Layer 6 of a small transformer language model trained on English Wikipedia (16 layers, counted from 0, width 128).
A neuron adds its activation times its output weights to the MLP's output. To switch it off is to set its activation to zero at one token and run the rest of the model.

Output weights of the MLP neurons that the questions are about. A number n stands for (n - 128) times 0.00084.
n1: 104, 139, 105, 144, 122, 156, 154, 133, 129, 181, 129, 205, 99, 127, 129, 103, 80, 156, 118, 49, 139, 193, 74, 170, 94, 170, 202, 93, 90, 126, 140, 191, 124, 161, 180, 146, 110, 128, 95, 101, 139, 151, 145, 125, 142, 144, 148, 154, 127, 106, 172, 101, 154, 203, 110, 119, 132, 156, 143, 142, 101, 112, 125, 100, 122, 83, 140, 115, 82, 87, 145, 144, 109, 136, 87, 160, 190, 139, 107, 102, 160, 190, 113, 129, 185, 187, 168, 120, 145, 90, 116, 86, 100, 179, 114, 177, 122, 141, 166, 110, 112, 240, 138, 118, 139, 89, 136, 169, 109, 117, 153, 185, 106, 116, 129, 107, 148, 111, 119, 97, 154, 175, 113, 76, 106, 85, 106, 191
n2: 140, 165, 98, 93, 112, 119, 200, 121, 154, 97, 163, 120, 89, 72, 162, 132, 102, 83, 124, 87, 91, 58, 77, 73, 78, 137, 107, 126, 150, 145, 108, 87, 135, 163, 119, 90, 90, 110, 146, 103, 100, 134, 97, 134, 139, 130, 115, 136, 138, 130, 66, 146, 175, 194, 95, 150, 169, 85, 146, 141, 179, 127, 173, 161, 110, 117, 37, 61, 133, 136, 165, 90, 128, 137, 73, 132, 125, 176, 146, 124, 142, 100, 160, 158, 111, 129, 120, 159, 127, 160, 181, 197, 128, 111, 85, 226, 157, 183, 132, 120, 94, 167, 77, 158, 72, 122, 97, 137, 128, 145, 85, 102, 155, 90, 178, 150, 137, 147, 147, 125, 178, 158, 174, 139, 114, 161, 135, 136
n51: 149, 121, 128, 120, 105, 113, 129, 135, 140, 119, 88, 140, 132, 105, 125, 137, 143, 163, 135, 134, 131, 91, 135, 119, 186, 209, 125, 98, 142, 141, 70, 144, 114, 77, 147, 119, 119, 89, 140, 127, 131, 121, 128, 171, 94, 145, 84, 149, 154, 140, 100, 144, 179, 104, 98, 188, 104, 94, 128, 141, 137, 137, 98, 109, 103, 160, 159, 129, 209, 143, 132, 161, 135, 114, 127, 108, 140, 151, 110, 129, 104, 186, 205, 167, 123, 99, 156, 147, 150, 145, 147, 137, 98, 79, 142, 117, 72, 128, 142, 97, 119, 167, 162, 178, 124, 126, 90, 93, 152, 120, 180, 133, 98, 118, 91, 60, 115, 144, 99, 85, 116, 81, 183, 168, 122, 71, 125, 120
n76: 127, 117, 165, 135, 154, 145, 100, 134, 64, 98, 143, 95, 128, 172, 191, 95, 165, 143, 106, 108, 139, 142, 106, 67, 127, 130, 168, 157, 138, 100, 105, 170, 169, 73, 130, 113, 79, 134, 130, 132, 120, 110, 133, 140, 185, 107, 69, 177, 144, 121, 110, 89, 119, 154, 57, 136, 104, 176, 126, 101, 118, 196, 106, 221, 136, 188, 123, 126, 129, 74, 203, 157, 105, 101, 192, 131, 182, 76, 135, 98, 170, 118, 148, 114, 101, 156, 140, 136, 168, 198, 142, 205, 131, 153, 123, 111, 111, 138, 84, 122, 88, 109, 140, 116, 142, 146, 134, 96, 147, 90, 127, 116, 109, 112, 163, 171, 185, 110, 157, 127, 103, 152, 113, 150, 83, 127, 140, 137
n82: 66, 165, 112, 87, 174, 133, 121, 120, 98, 86, 158, 64, 107, 133, 72, 106, 124, 119, 164, 138, 122, 170, 132, 154, 190, 141, 102, 169, 105, 102, 144, 123, 181, 112, 128, 144, 146, 70, 136, 100, 69, 123, 127, 176, 152, 65, 65, 123, 125, 143, 102, 127, 143, 109, 153, 134, 130, 122, 147, 180, 156, 55, 177, 140, 140, 159, 100, 140, 94, 115, 153, 202, 153, 176, 154, 116, 121, 115, 76, 98, 130, 155, 117, 85, 173, 135, 72, 74, 174, 181, 141, 101, 76, 93, 107, 80, 97, 175, 124, 139, 156, 107, 174, 184, 118, 103, 132, 151, 123, 135, 121, 159, 97, 127, 139, 133, 108, 128, 155, 89, 137, 151, 88, 112, 106, 158, 104, 82
n90: 119, 162, 107, 144, 98, 125, 104, 160, 135, 168, 164, 112, 112, 100, 136, 117, 67, 174, 94, 142, 150, 107, 101, 150, 84, 130, 104, 146, 155, 171, 122, 171, 123, 153, 87, 131, 117, 170, 136, 121, 129, 140, 142, 118, 116, 128, 96, 155, 93, 162, 195, 117, 136, 112, 115, 160, 64, 101, 114, 98, 126, 185, 119, 124, 153, 139, 159, 155, 242, 101, 112, 171, 118, 82, 103, 125, 167, 112, 130, 116, 107, 85, 114, 86, 148, 52, 138, 119, 153, 134, 109, 85, 135, 99, 109, 172, 175, 110, 132, 112, 123, 85, 172, 102, 125, 159, 126, 136, 154, 164, 138, 110, 119, 130, 140, 169, 124, 118, 165, 131, 197, 129, 173, 174, 121, 173, 115, 140
n105: 103, 124, 123, 160, 77, 136, 103, 137, 114, 152, 180, 94, 183, 101, 96, 113, 166, 134, 103, 141, 93, 118, 86, 156, 113, 199, 176, 170, 83, 127, 106, 188, 116, 142, 134, 127, 108, 175, 85, 151, 131, 116, 146, 84, 80, 167, 148, 72, 136, 76, 56, 104, 124, 165, 61, 160, 138, 128, 129, 162, 129, 79, 132, 101, 119, 131, 122, 175, 104, 139, 136, 130, 124, 124, 149, 104, 124, 99, 102, 119, 143, 94, 143, 135, 116, 115, 166, 98, 98, 118, 157, 98, 129, 129, 163, 135, 106, 102, 129, 133, 124, 138, 143, 71, 133, 153, 135, 117, 152, 148, 119, 122, 107, 85, 88, 166, 125, 118, 89, 107, 150, 104, 70, 151, 53, 124, 154, 180
n116: 137, 126, 106, 141, 167, 148, 104, 138, 65, 88, 133, 113, 139, 134, 55, 168, 165, 104, 116, 151, 163, 101, 137, 115, 81, 118, 128, 95, 91, 99, 154, 156, 132, 154, 81, 153, 122, 136, 111, 109, 149, 149, 181, 71, 95, 135, 97, 109, 127, 107, 99, 151, 159, 144, 107, 125, 128, 136, 162, 211, 131, 80, 107, 57, 100, 59, 98, 176, 146, 171, 82, 157, 152, 162, 132, 158, 133, 112, 130, 117, 162, 146, 119, 128, 54, 118, 166, 109, 110, 160, 63, 149, 101, 79, 128, 110, 145, 145, 151, 158, 91, 156, 97, 129, 141, 91, 143, 119, 132, 86, 82, 145, 174, 79, 104, 130, 157, 118, 120, 177, 90, 85, 130, 166, 152, 102, 103, 141
n137: 119, 147, 99, 120, 201, 133, 136, 68, 140, 147, 97, 132, 119, 124, 133, 148, 156, 98, 125, 111, 135, 182, 126, 134, 86, 72, 142, 136, 74, 123, 57, 81, 146, 58, 161, 129, 114, 101, 132, 107, 164, 130, 152, 192, 182, 156, 115, 96, 82, 64, 143, 143, 106, 105, 86, 122, 119, 174, 95, 82, 112, 98, 145, 107, 127, 95, 201, 161, 121, 138, 115, 180, 75, 186, 150, 116, 128, 127, 78, 138, 123, 142, 183, 122, 158, 142, 117, 113, 67, 176, 231, 171, 153, 106, 112, 166, 115, 114, 142, 90, 155, 80, 96, 134, 143, 176, 99, 114, 101, 100, 148, 104, 119, 113, 145, 142, 101, 164, 43, 80, 118, 146, 152, 119, 122, 113, 143, 121
n190: 130, 33, 180, 118, 132, 167, 99, 146, 55, 157, 140, 178, 121, 105, 141, 119, 133, 138, 110, 152, 115, 143, 102, 93, 117, 116, 120, 156, 83, 126, 141, 162, 157, 148, 140, 55, 126, 97, 92, 163, 132, 105, 149, 137, 144, 132, 145, 142, 141, 124, 106, 131, 115, 104, 61, 67, 127, 146, 110, 156, 98, 175, 90, 134, 129, 90, 93, 130, 94, 103, 122, 67, 95, 96, 112, 87, 109, 131, 185, 138, 114, 118, 122, 128, 146, 144, 100, 157, 114, 112, 150, 98, 181, 62, 169, 112, 161, 96, 175, 167, 207, 75, 131, 75, 114, 126, 69, 143, 110, 146, 140, 123, 133, 87, 73, 125, 126, 110, 203, 99, 146, 169, 151, 133, 90, 184, 141, 126
n246: 152, 105, 220, 113, 187, 85, 171, 53, 93, 139, 101, 132, 181, 133, 112, 139, 87, 140, 118, 155, 92, 118, 120, 89, 147, 73, 119, 46, 106, 129, 117, 104, 138, 186, 92, 152, 70, 127, 205, 135, 97, 119, 138, 174, 177, 136, 108, 143, 130, 101, 165, 110, 127, 130, 142, 142, 138, 170, 117, 121, 183, 174, 124, 182, 129, 137, 96, 142, 148, 119, 86, 122, 216, 120, 113, 86, 107, 169, 93, 146, 151, 125, 84, 146, 57, 80, 130, 140, 68, 110, 116, 133, 136, 104, 90, 121, 62, 113, 104, 132, 100, 123, 115, 149, 120, 141, 72, 100, 84, 155, 178, 99, 95, 155, 148, 140, 110, 162, 100, 118, 123, 136, 118, 120, 155, 138, 131, 75
n341: 107, 134, 179, 129, 141, 131, 89, 72, 158, 145, 104, 126, 140, 121, 119, 153, 111, 88, 103, 122, 94, 119, 132, 69, 147, 139, 81, 161, 79, 153, 97, 48, 159, 134, 118, 85, 55, 141, 148, 136, 96, 143, 144, 179, 98, 153, 85, 118, 148, 114, 169, 77, 116, 104, 96, 83, 119, 135, 140, 110, 186, 80, 185, 161, 202, 128, 108, 127, 87, 162, 102, 107, 112, 84, 146, 130, 127, 160, 118, 157, 168, 137, 135, 127, 107, 196, 124, 143, 97, 119, 205, 155, 199, 117, 62, 139, 126, 150, 174, 129, 91, 110, 152, 68, 162, 97, 77, 145, 133, 133, 185, 146, 121, 161, 99, 158, 177, 138, 85, 134, 146, 164, 122, 138, 131, 197, 121, 133
n382: 162, 169, 145, 101, 140, 85, 93, 139, 135, 85, 27, 164, 114, 151, 178, 103, 127, 149, 136, 140, 142, 115, 150, 159, 145, 120, 105, 161, 129, 130, 145, 143, 157, 141, 82, 136, 139, 63, 85, 131, 144, 150, 107, 75, 163, 147, 174, 117, 147, 169, 152, 118, 128, 118, 136, 224, 130, 113, 174, 101, 154, 128, 124, 141, 106, 112, 95, 97, 119, 192, 145, 132, 124, 112, 96, 147, 118, 125, 135, 98, 44, 112, 98, 193, 91, 126, 121, 137, 155, 98, 153, 86, 132, 215, 150, 146, 127, 112, 100, 95, 92, 142, 110, 53, 168, 114, 90, 112, 162, 99, 129, 160, 113, 135, 97, 182, 78, 147, 136, 145, 111, 135, 104, 145, 99, 138, 183, 131
n407: 96, 8, 126, 176, 150, 58, 129, 134, 155, 135, 107, 202, 136, 113, 75, 191, 101, 157, 92, 124, 125, 121, 91, 174, 92, 130, 162, 129, 129, 135, 128, 175, 66, 107, 179, 198, 130, 156, 106, 169, 175, 92, 141, 170, 146, 123, 114, 127, 107, 145, 135, 91, 163, 119, 144, 170, 127, 110, 122, 131, 99, 170, 95, 118, 165, 80, 149, 69, 170, 113, 120, 164, 94, 123, 68, 154, 169, 112, 67, 138, 119, 128, 103, 156, 175, 170, 65, 156, 149, 190, 113, 144, 120, 108, 136, 95, 141, 188, 118, 169, 105, 134, 53, 100, 165, 108, 123, 159, 141, 125, 130, 94, 172, 141, 143, 56, 91, 79, 53, 93, 158, 115, 116, 150, 166, 52, 166, 120
n422: 135, 136, 116, 92, 122, 151, 76, 113, 107, 129, 122, 93, 128, 89, 149, 74, 169, 111, 83, 173, 132, 131, 123, 98, 104, 163, 110, 75, 105, 135, 135, 136, 148, 101, 113, 125, 131, 125, 135, 86, 125, 92, 186, 112, 161, 156, 158, 101, 108, 137, 92, 165, 136, 143, 183, 102, 157, 159, 151, 67, 93, 130, 70, 159, 112, 86, 169, 168, 152, 126, 88, 132, 131, 130, 94, 124, 108, 133, 160, 147, 106, 148, 127, 150, 142, 152, 160, 152, 105, 129, 80, 84, 131, 80, 100, 102, 131, 113, 170, 113, 95, 153, 94, 100, 142, 124, 111, 143, 120, 133, 126, 130, 115, 181, 130, 124, 73, 105, 152, 78, 94, 94, 210, 132, 117, 132, 116, 161
n442: 75, 126, 144, 95, 61, 91, 74, 170, 176, 182, 132, 73, 101, 97, 148, 87, 112, 101, 184, 126, 123, 106, 108, 183, 130, 114, 103, 142, 171, 179, 103, 137, 218, 193, 155, 82, 151, 112, 67, 143, 91, 190, 139, 148, 147, 108, 139, 157, 116, 233, 108, 122, 110, 166, 178, 102, 123, 132, 84, 123, 96, 93, 124, 124, 133, 124, 155, 88, 78, 103, 167, 106, 70, 124, 72, 106, 73, 147, 149, 128, 129, 94, 134, 119, 97, 156, 137, 114, 141, 78, 94, 177, 165, 167, 114, 179, 161, 101, 167, 160, 116, 125, 177, 130, 175, 113, 128, 129, 130, 110, 144, 87, 116, 92, 98, 117, 164, 121, 136, 96, 145, 140, 137, 88, 130, 89, 132, 82

Each question names a token from some text and the token that comes next. It shows the activations a of the neurons there, in the order above. A number n stands for (n - 128) times 0.073.

Then comes g, the gradient of the next token's log-probability with respect to the MLP's output, scaled to length 1. A neuron's effect is roughly proportional to its activation times (output weights . g). A number n stands for (n - 128) times 0.0031.

" of", then " c"
a: 127, 132, 132, 126, 123, 141, 128, 128, 122, 125, 128, 129, 131, 131, 121, 127
g: 80, 162, 173, 132, 184, 131, 153, 69, 158, 106, 151, 143, 120, 121, 65, 47, 154, 170, 80, 149, 85, 136, 168, 148, 169, 130, 79, 92, 89, 143, 159, 152, 140, 114, 172, 67, 112, 113, 160, 134, 112, 137, 113, 160, 132, 115, 122, 114, 130, 92, 150, 108, 153, 146, 136, 119, 154, 161, 124, 153, 108, 119, 104, 89, 107, 149, 150, 149, 138, 169, 104, 113, 88, 83, 87, 175, 131, 151, 142, 150, 139, 154, 134, 146, 90, 139, 158, 107, 93, 183, 156, 167, 132, 134, 89, 127, 90, 138, 159, 127, 166, 132, 115, 119, 108, 112, 150, 154, 110, 100, 136, 147, 120, 149, 84, 147, 158, 123, 110, 109, 88, 144, 152, 87, 92, 118, 139, 138
Which neuron, switched off, raises the next token's probability most? n90

"ib", then "il"
a: 133, 130, 109, 127, 127, 141, 83, 129, 128, 128, 128, 127, 127, 128, 127, 132
g: 166, 175, 156, 129, 142, 135, 162, 143, 175, 92, 109, 120, 143, 136, 105, 153, 153, 146, 88, 155, 184, 143, 148, 102, 132, 76, 111, 142, 117, 55, 105, 135, 110, 90, 127, 98, 110, 128, 162, 105, 93, 115, 94, 144, 197, 121, 133, 141, 120, 107, 213, 114, 146, 77, 173, 22, 117, 140, 162, 137, 129, 119, 118, 103, 131, 153, 107, 136, 125, 107, 119, 89, 167, 130, 73, 149, 119, 140, 169, 130, 127, 143, 91, 118, 127, 163, 167, 100, 129, 141, 160, 115, 140, 117, 129, 117, 156, 111, 136, 123, 143, 125, 165, 98, 114, 131, 135, 121, 109, 121, 162, 99, 136, 136, 75, 124, 157, 130, 131, 114, 91, 117, 78, 147, 104, 106, 188, 142
Switching off which neuron hurts the next token most? n105

"–", then "st"
a: 128, 141, 127, 144, 118, 138, 130, 127, 128, 129, 126, 125, 127, 127, 129, 126
g: 53, 122, 72, 99, 144, 126, 146, 131, 138, 139, 125, 146, 75, 139, 114, 164, 142, 86, 142, 98, 105, 94, 151, 124, 114, 106, 94, 153, 121, 122, 141, 115, 147, 149, 128, 103, 117, 150, 143, 128, 114, 117, 136, 131, 95, 164, 136, 94, 116, 77, 174, 129, 144, 148, 92, 122, 99, 161, 73, 113, 178, 119, 106, 150, 142, 104, 98, 183, 115, 93, 136, 122, 122, 143, 105, 90, 160, 161, 106, 157, 113, 151, 127, 166, 146, 165, 101, 112, 118, 149, 100, 155, 56, 172, 113, 170, 152, 152, 137, 101, 122, 141, 156, 168, 114, 84, 109, 117, 117, 120, 159, 146, 108, 161, 125, 223, 144, 188, 111, 125, 86, 103, 113, 75, 144, 162, 152, 120
Switching off which neuron hurts the next token most? n2

"ud", then "y"
a: 129, 125, 129, 124, 130, 122, 122, 131, 173, 127, 156, 128, 154, 132, 123, 165
g: 108, 131, 130, 130, 122, 127, 85, 140, 131, 68, 156, 158, 109, 101, 71, 157, 148, 85, 109, 104, 127, 174, 86, 136, 184, 147, 150, 156, 123, 72, 99, 159, 117, 136, 80, 155, 132, 130, 131, 112, 101, 105, 166, 138, 123, 132, 113, 135, 164, 155, 134, 124, 134, 129, 172, 97, 104, 125, 106, 173, 112, 92, 151, 98, 133, 154, 156, 163, 98, 103, 108, 99, 93, 139, 98, 127, 153, 116, 107, 113, 124, 134, 147, 124, 141, 186, 127, 190, 132, 154, 133, 130, 142, 130, 143, 131, 112, 170, 178, 97, 145, 118, 135, 100, 129, 114, 117, 126, 124, 189, 143, 157, 206, 148, 113, 143, 116, 197, 208, 159, 146, 107, 132, 164, 75, 145, 174, 147
Which neuron, switched off, raises the next token's probability most? n246

" sup", then "erv"
a: 127, 121, 131, 127, 121, 127, 128, 128, 123, 119, 116, 128, 154, 125, 128, 152
g: 118, 125, 138, 160, 112, 82, 59, 164, 101, 110, 97, 169, 97, 77, 115, 87, 110, 164, 81, 137, 117, 103, 172, 163, 155, 160, 154, 114, 131, 129, 129, 99, 153, 141, 129, 144, 147, 170, 98, 139, 88, 114, 86, 106, 188, 79, 124, 123, 102, 143, 159, 96, 163, 95, 111, 130, 108, 131, 119, 122, 180, 115, 99, 176, 109, 192, 124, 102, 99, 87, 82, 135, 147, 132, 78, 112, 129, 181, 162, 92, 139, 155, 104, 122, 151, 116, 109, 123, 146, 147, 107, 112, 149, 167, 81, 138, 115, 102, 96, 174, 153, 126, 147, 71, 160, 131, 113, 151, 126, 115, 118, 130, 170, 170, 127, 155, 159, 146, 128, 131, 122, 122, 136, 102, 176, 111, 164, 99
Switching off which neuron hurts the next token most? n382

" the", then " int"
a: 132, 129, 133, 125, 127, 128, 129, 130, 124, 128, 84, 128, 128, 132, 121, 129
g: 88, 103, 135, 177, 122, 220, 125, 108, 133, 116, 182, 104, 136, 135, 99, 127, 100, 170, 100, 137, 123, 175, 174, 133, 144, 124, 137, 160, 173, 151, 128, 118, 86, 122, 83, 105, 161, 156, 150, 158, 157, 155, 131, 105, 102, 111, 151, 107, 162, 116, 131, 108, 105, 134, 132, 95, 173, 143, 140, 125, 117, 79, 77, 149, 175, 108, 114, 129, 166, 123, 114, 120, 117, 145, 128, 167, 102, 79, 119, 167, 134, 141, 181, 182, 164, 126, 122, 147, 84, 187, 116, 114, 85, 180, 132, 159, 88, 81, 135, 106, 135, 94, 127, 133, 106, 151, 139, 121, 120, 132, 92, 148, 175, 137, 116, 113, 148, 111, 146, 152, 73, 158, 176, 103, 134, 135, 111, 93
Switching off which neuron hurts the next token most? n246

"oss", then "ib"
a: 93, 124, 132, 129, 128, 129, 82, 126, 122, 129, 135, 132, 123, 142, 126, 118
g: 109, 136, 98, 98, 130, 141, 108, 117, 155, 177, 104, 84, 138, 146, 140, 65, 142, 182, 121, 128, 103, 106, 68, 129, 191, 128, 139, 62, 115, 123, 159, 199, 107, 129, 94, 136, 142, 83, 144, 110, 119, 194, 153, 130, 116, 116, 125, 122, 102, 101, 92, 138, 123, 125, 125, 102, 128, 143, 151, 114, 163, 158, 89, 92, 117, 94, 126, 121, 115, 93, 128, 109, 142, 131, 98, 113, 143, 131, 114, 144, 187, 111, 112, 134, 105, 183, 120, 91, 114, 117, 142, 144, 87, 110, 128, 170, 110, 84, 176, 82, 125, 79, 132, 93, 82, 122, 117, 119, 116, 98, 121, 145, 107, 189, 166, 175, 168, 138, 95, 111, 150, 109, 150, 84, 97, 142, 99, 122
Which neuron, switched off, raises the next token's probability most? n1

"et", then "ings"
a: 114, 134, 124, 131, 72, 133, 107, 131, 127, 130, 115, 125, 126, 138, 85, 130
g: 137, 156, 141, 133, 158, 100, 170, 153, 120, 143, 93, 99, 158, 89, 143, 124, 85, 134, 89, 106, 92, 80, 133, 114, 144, 98, 143, 122, 61, 156, 33, 124, 141, 110, 126, 98, 106, 110, 135, 118, 152, 99, 119, 105, 159, 150, 127, 121, 72, 143, 140, 149, 132, 117, 138, 99, 168, 103, 118, 122, 94, 118, 121, 145, 187, 117, 106, 121, 135, 134, 128, 89, 131, 177, 120, 90, 163, 124, 108, 183, 66, 150, 116, 143, 180, 156, 197, 114, 124, 113, 144, 143, 113, 163, 127, 152, 158, 104, 111, 164, 129, 174, 83, 113, 136, 118, 165, 125, 143, 167, 122, 107, 154, 178, 155, 165, 124, 101, 106, 94, 105, 150, 137, 109, 180, 86, 108, 133
Switching off which neuron hurts the next token most? n82

" ch", then "ain"
a: 168, 128, 132, 128, 146, 128, 126, 133, 133, 128, 128, 106, 136, 123, 119, 120
g: 42, 111, 154, 139, 117, 133, 93, 113, 169, 131, 99, 111, 97, 106, 118, 140, 107, 142, 112, 108, 148, 119, 94, 173, 140, 162, 110, 161, 102, 128, 158, 63, 147, 152, 119, 117, 97, 191, 96, 140, 98, 137, 82, 183, 82, 141, 144, 125, 110, 128, 167, 129, 90, 112, 130, 112, 91, 154, 163, 147, 170, 152, 138, 120, 100, 142, 140, 78, 104, 134, 138, 138, 127, 129, 114, 145, 97, 147, 131, 133, 166, 126, 109, 101, 161, 98, 154, 142, 123, 99, 148, 140, 106, 138, 98, 94, 78, 141, 141, 72, 153, 132, 157, 98, 196, 78, 107, 125, 102, 163, 139, 125, 138, 150, 165, 117, 144, 171, 126, 63, 204, 158, 125, 149, 153, 142, 122, 123
Switching off which neuron hurts the next token most? n1

"oci", then "ates"
a: 124, 128, 127, 130, 126, 130, 128, 118, 145, 132, 126, 126, 250, 131, 120, 125
g: 128, 151, 175, 130, 163, 171, 106, 127, 143, 117, 119, 134, 87, 94, 145, 134, 84, 139, 98, 157, 194, 144, 173, 151, 104, 102, 91, 143, 149, 133, 125, 135, 136, 114, 106, 133, 161, 178, 88, 93, 168, 169, 107, 156, 86, 134, 124, 115, 126, 121, 145, 154, 139, 139, 160, 79, 160, 152, 140, 86, 145, 121, 186, 140, 137, 146, 157, 138, 107, 105, 155, 123, 156, 101, 115, 154, 171, 142, 148, 164, 132, 72, 140, 147, 108, 99, 144, 102, 163, 120, 137, 97, 80, 110, 76, 116, 157, 129, 131, 112, 80, 136, 120, 136, 112, 151, 91, 216, 144, 140, 118, 113, 71, 131, 141, 146, 123, 122, 88, 151, 132, 116, 114, 122, 55, 100, 136, 195
Switching off which neuron hurts the next token most? n382

" class", then "es"
a: 125, 129, 125, 132, 133, 124, 120, 116, 128, 128, 141, 132, 197, 149, 127, 129
g: 120, 119, 184, 119, 115, 111, 186, 131, 86, 146, 122, 101, 140, 135, 78, 176, 130, 175, 131, 193, 135, 126, 110, 89, 76, 83, 99, 100, 123, 145, 121, 151, 115, 129, 146, 166, 114, 92, 145, 126, 147, 139, 96, 131, 184, 139, 145, 113, 123, 140, 98, 166, 104, 156, 98, 104, 147, 127, 73, 174, 111, 106, 106, 193, 122, 135, 110, 98, 90, 137, 160, 113, 154, 166, 149, 119, 183, 164, 121, 98, 86, 129, 155, 114, 148, 115, 165, 97, 120, 185, 192, 123, 128, 41, 128, 115, 131, 106, 80, 151, 110, 107, 130, 135, 151, 152, 126, 145, 129, 100, 158, 134, 109, 111, 123, 155, 143, 121, 130, 145, 111, 136, 151, 95, 121, 134, 151, 189
Which neuron, switched off, raises the next token's probability most? n382

"s", then " for"
a: 131, 129, 131, 178, 129, 142, 114, 127, 129, 135, 128, 99, 128, 140, 125, 129
g: 148, 153, 141, 110, 170, 118, 119, 111, 150, 182, 83, 103, 108, 151, 120, 115, 129, 180, 107, 81, 142, 181, 128, 89, 132, 142, 116, 146, 103, 103, 109, 98, 122, 107, 111, 77, 66, 124, 125, 132, 130, 185, 147, 148, 120, 85, 124, 105, 144, 122, 93, 119, 113, 109, 128, 126, 95, 92, 156, 102, 175, 128, 119, 132, 176, 132, 109, 191, 139, 137, 156, 173, 145, 94, 169, 104, 93, 121, 166, 135, 94, 79, 133, 106, 148, 162, 121, 87, 106, 148, 119, 133, 138, 142, 61, 124, 120, 82, 119, 95, 209, 116, 170, 106, 135, 135, 173, 150, 123, 169, 174, 139, 114, 135, 159, 141, 143, 78, 149, 99, 129, 118, 170, 119, 143, 105, 107, 91
Which neuron, switched off, raises the next token's probability most? n341

" of", then " sh"
a: 129, 131, 133, 130, 126, 125, 127, 135, 123, 127, 127, 129, 129, 126, 113, 124
g: 87, 167, 164, 173, 166, 178, 159, 63, 150, 151, 138, 145, 119, 128, 77, 89, 170, 131, 78, 134, 58, 96, 148, 171, 122, 118, 102, 129, 114, 177, 136, 141, 146, 120, 155, 102, 138, 101, 177, 115, 123, 138, 149, 147, 57, 116, 106, 123, 129, 160, 136, 100, 133, 144, 164, 135, 177, 135, 112, 116, 113, 106, 143, 148, 103, 124, 160, 158, 186, 144, 104, 87, 119, 114, 95, 165, 119, 128, 115, 119, 133, 119, 125, 85, 103, 116, 139, 140, 128, 166, 133, 157, 109, 77, 121, 147, 117, 132, 161, 139, 165, 116, 92, 134, 93, 95, 137, 135, 94, 133, 114, 171, 92, 182, 108, 141, 162, 124, 151, 89, 64, 142, 166, 116, 108, 133, 174, 151
Which neuron, switched off, raises the next token's probability most? n422

".", then "\n"
a: 122, 128, 130, 133, 126, 130, 126, 128, 122, 129, 88, 126, 132, 124, 127, 131
g: 118, 116, 138, 166, 177, 114, 174, 150, 102, 135, 100, 136, 131, 122, 140, 123, 104, 137, 187, 86, 69, 100, 138, 156, 130, 100, 154, 123, 108, 131, 102, 108, 62, 126, 170, 138, 96, 119, 135, 132, 112, 101, 101, 149, 145, 106, 157, 139, 170, 182, 185, 111, 183, 98, 88, 182, 172, 147, 103, 143, 107, 155, 171, 154, 165, 167, 147, 101, 89, 98, 100, 127, 163, 126, 94, 126, 144, 178, 167, 129, 123, 143, 123, 125, 123, 147, 124, 116, 116, 149, 131, 148, 87, 110, 161, 97, 132, 174, 100, 106, 109, 183, 98, 99, 142, 106, 94, 124, 137, 93, 112, 123, 117, 121, 137, 119, 147, 115, 134, 117, 138, 138, 168, 87, 199, 155, 183, 87
Which neuron, switched off, raises the next token's probability most? n246

"ut", then "ations"
a: 119, 130, 128, 126, 121, 122, 115, 127, 120, 125, 49, 115, 128, 124, 126, 135
g: 95, 143, 123, 155, 118, 119, 147, 104, 121, 169, 118, 134, 117, 128, 170, 110, 141, 161, 166, 168, 141, 84, 87, 141, 98, 144, 153, 163, 108, 129, 153, 158, 140, 141, 124, 97, 150, 101, 54, 105, 173, 146, 75, 126, 81, 149, 143, 159, 107, 125, 131, 153, 91, 93, 168, 127, 129, 153, 174, 183, 155, 116, 104, 155, 41, 110, 116, 85, 118, 102, 116, 136, 97, 130, 67, 149, 81, 135, 123, 106, 115, 161, 111, 116, 106, 118, 90, 131, 112, 68, 155, 139, 137, 172, 113, 124, 111, 115, 111, 154, 152, 168, 134, 93, 111, 113, 133, 181, 161, 179, 163, 137, 120, 117, 105, 75, 111, 118, 125, 91, 149, 142, 134, 75, 124, 113, 165, 134
Switching off which neuron hurts the next token most? n246

"er", then " of"
a: 134, 118, 97, 124, 137, 139, 128, 130, 127, 122, 133, 131, 127, 127, 123, 127
g: 109, 138, 158, 160, 114, 109, 133, 150, 86, 143, 127, 102, 69, 166, 155, 122, 161, 133, 132, 107, 110, 153, 139, 141, 115, 112, 102, 124, 118, 131, 103, 180, 133, 106, 49, 158, 99, 124, 169, 114, 153, 91, 158, 88, 135, 75, 126, 130, 156, 143, 137, 115, 100, 175, 92, 136, 132, 72, 154, 184, 195, 114, 129, 110, 121, 83, 121, 129, 101, 116, 169, 162, 178, 75, 137, 138, 127, 112, 117, 111, 143, 173, 98, 85, 140, 95, 83, 96, 146, 90, 130, 97, 142, 134, 115, 111, 124, 156, 175, 152, 143, 78, 111, 122, 105, 127, 150, 142, 100, 159, 117, 88, 146, 140, 121, 136, 145, 77, 175, 91, 89, 151, 121, 149, 146, 97, 180, 123
Switching off which neuron hurts the next token most? n51

"irc", then "le"
a: 128, 132, 84, 132, 127, 134, 127, 128, 75, 126, 121, 126, 165, 122, 128, 124
g: 120, 125, 117, 163, 139, 99, 121, 133, 213, 144, 135, 112, 147, 189, 163, 156, 136, 151, 96, 99, 118, 89, 121, 127, 141, 78, 203, 184, 139, 109, 146, 96, 128, 123, 134, 78, 136, 159, 134, 147, 105, 125, 94, 41, 150, 112, 133, 97, 154, 137, 92, 155, 141, 177, 129, 100, 147, 112, 172, 81, 153, 110, 152, 117, 170, 103, 140, 134, 141, 149, 129, 128, 119, 155, 167, 87, 160, 139, 110, 123, 113, 116, 140, 153, 91, 103, 114, 144, 112, 134, 123, 140, 131, 99, 174, 109, 156, 161, 108, 111, 64, 175, 112, 158, 128, 133, 153, 124, 140, 162, 112, 159, 90, 83, 138, 184, 122, 118, 96, 127, 79, 136, 87, 113, 125, 95, 139, 151
Switching off which neuron hurts the next token most? n51

" l", then "ower"
a: 154, 133, 129, 130, 125, 126, 125, 127, 127, 129, 127, 129, 127, 119, 103, 126
g: 186, 137, 125, 163, 70, 128, 114, 165, 161, 112, 105, 177, 174, 98, 83, 81, 138, 129, 141, 114, 91, 88, 128, 126, 143, 165, 108, 136, 91, 77, 94, 74, 132, 128, 157, 88, 97, 123, 118, 164, 165, 114, 117, 139, 101, 123, 115, 114, 121, 115, 97, 94, 115, 139, 163, 190, 130, 83, 106, 167, 132, 141, 159, 69, 109, 129, 110, 153, 125, 118, 131, 120, 161, 156, 147, 156, 175, 130, 116, 167, 134, 88, 163, 180, 152, 105, 96, 172, 82, 146, 186, 118, 112, 150, 103, 168, 143, 142, 162, 148, 162, 182, 148, 111, 128, 118, 143, 154, 148, 112, 144, 134, 119, 117, 129, 171, 111, 189, 122, 150, 146, 137, 127, 134, 146, 99, 123, 93
Switching off which neuron hurts the next token most? n422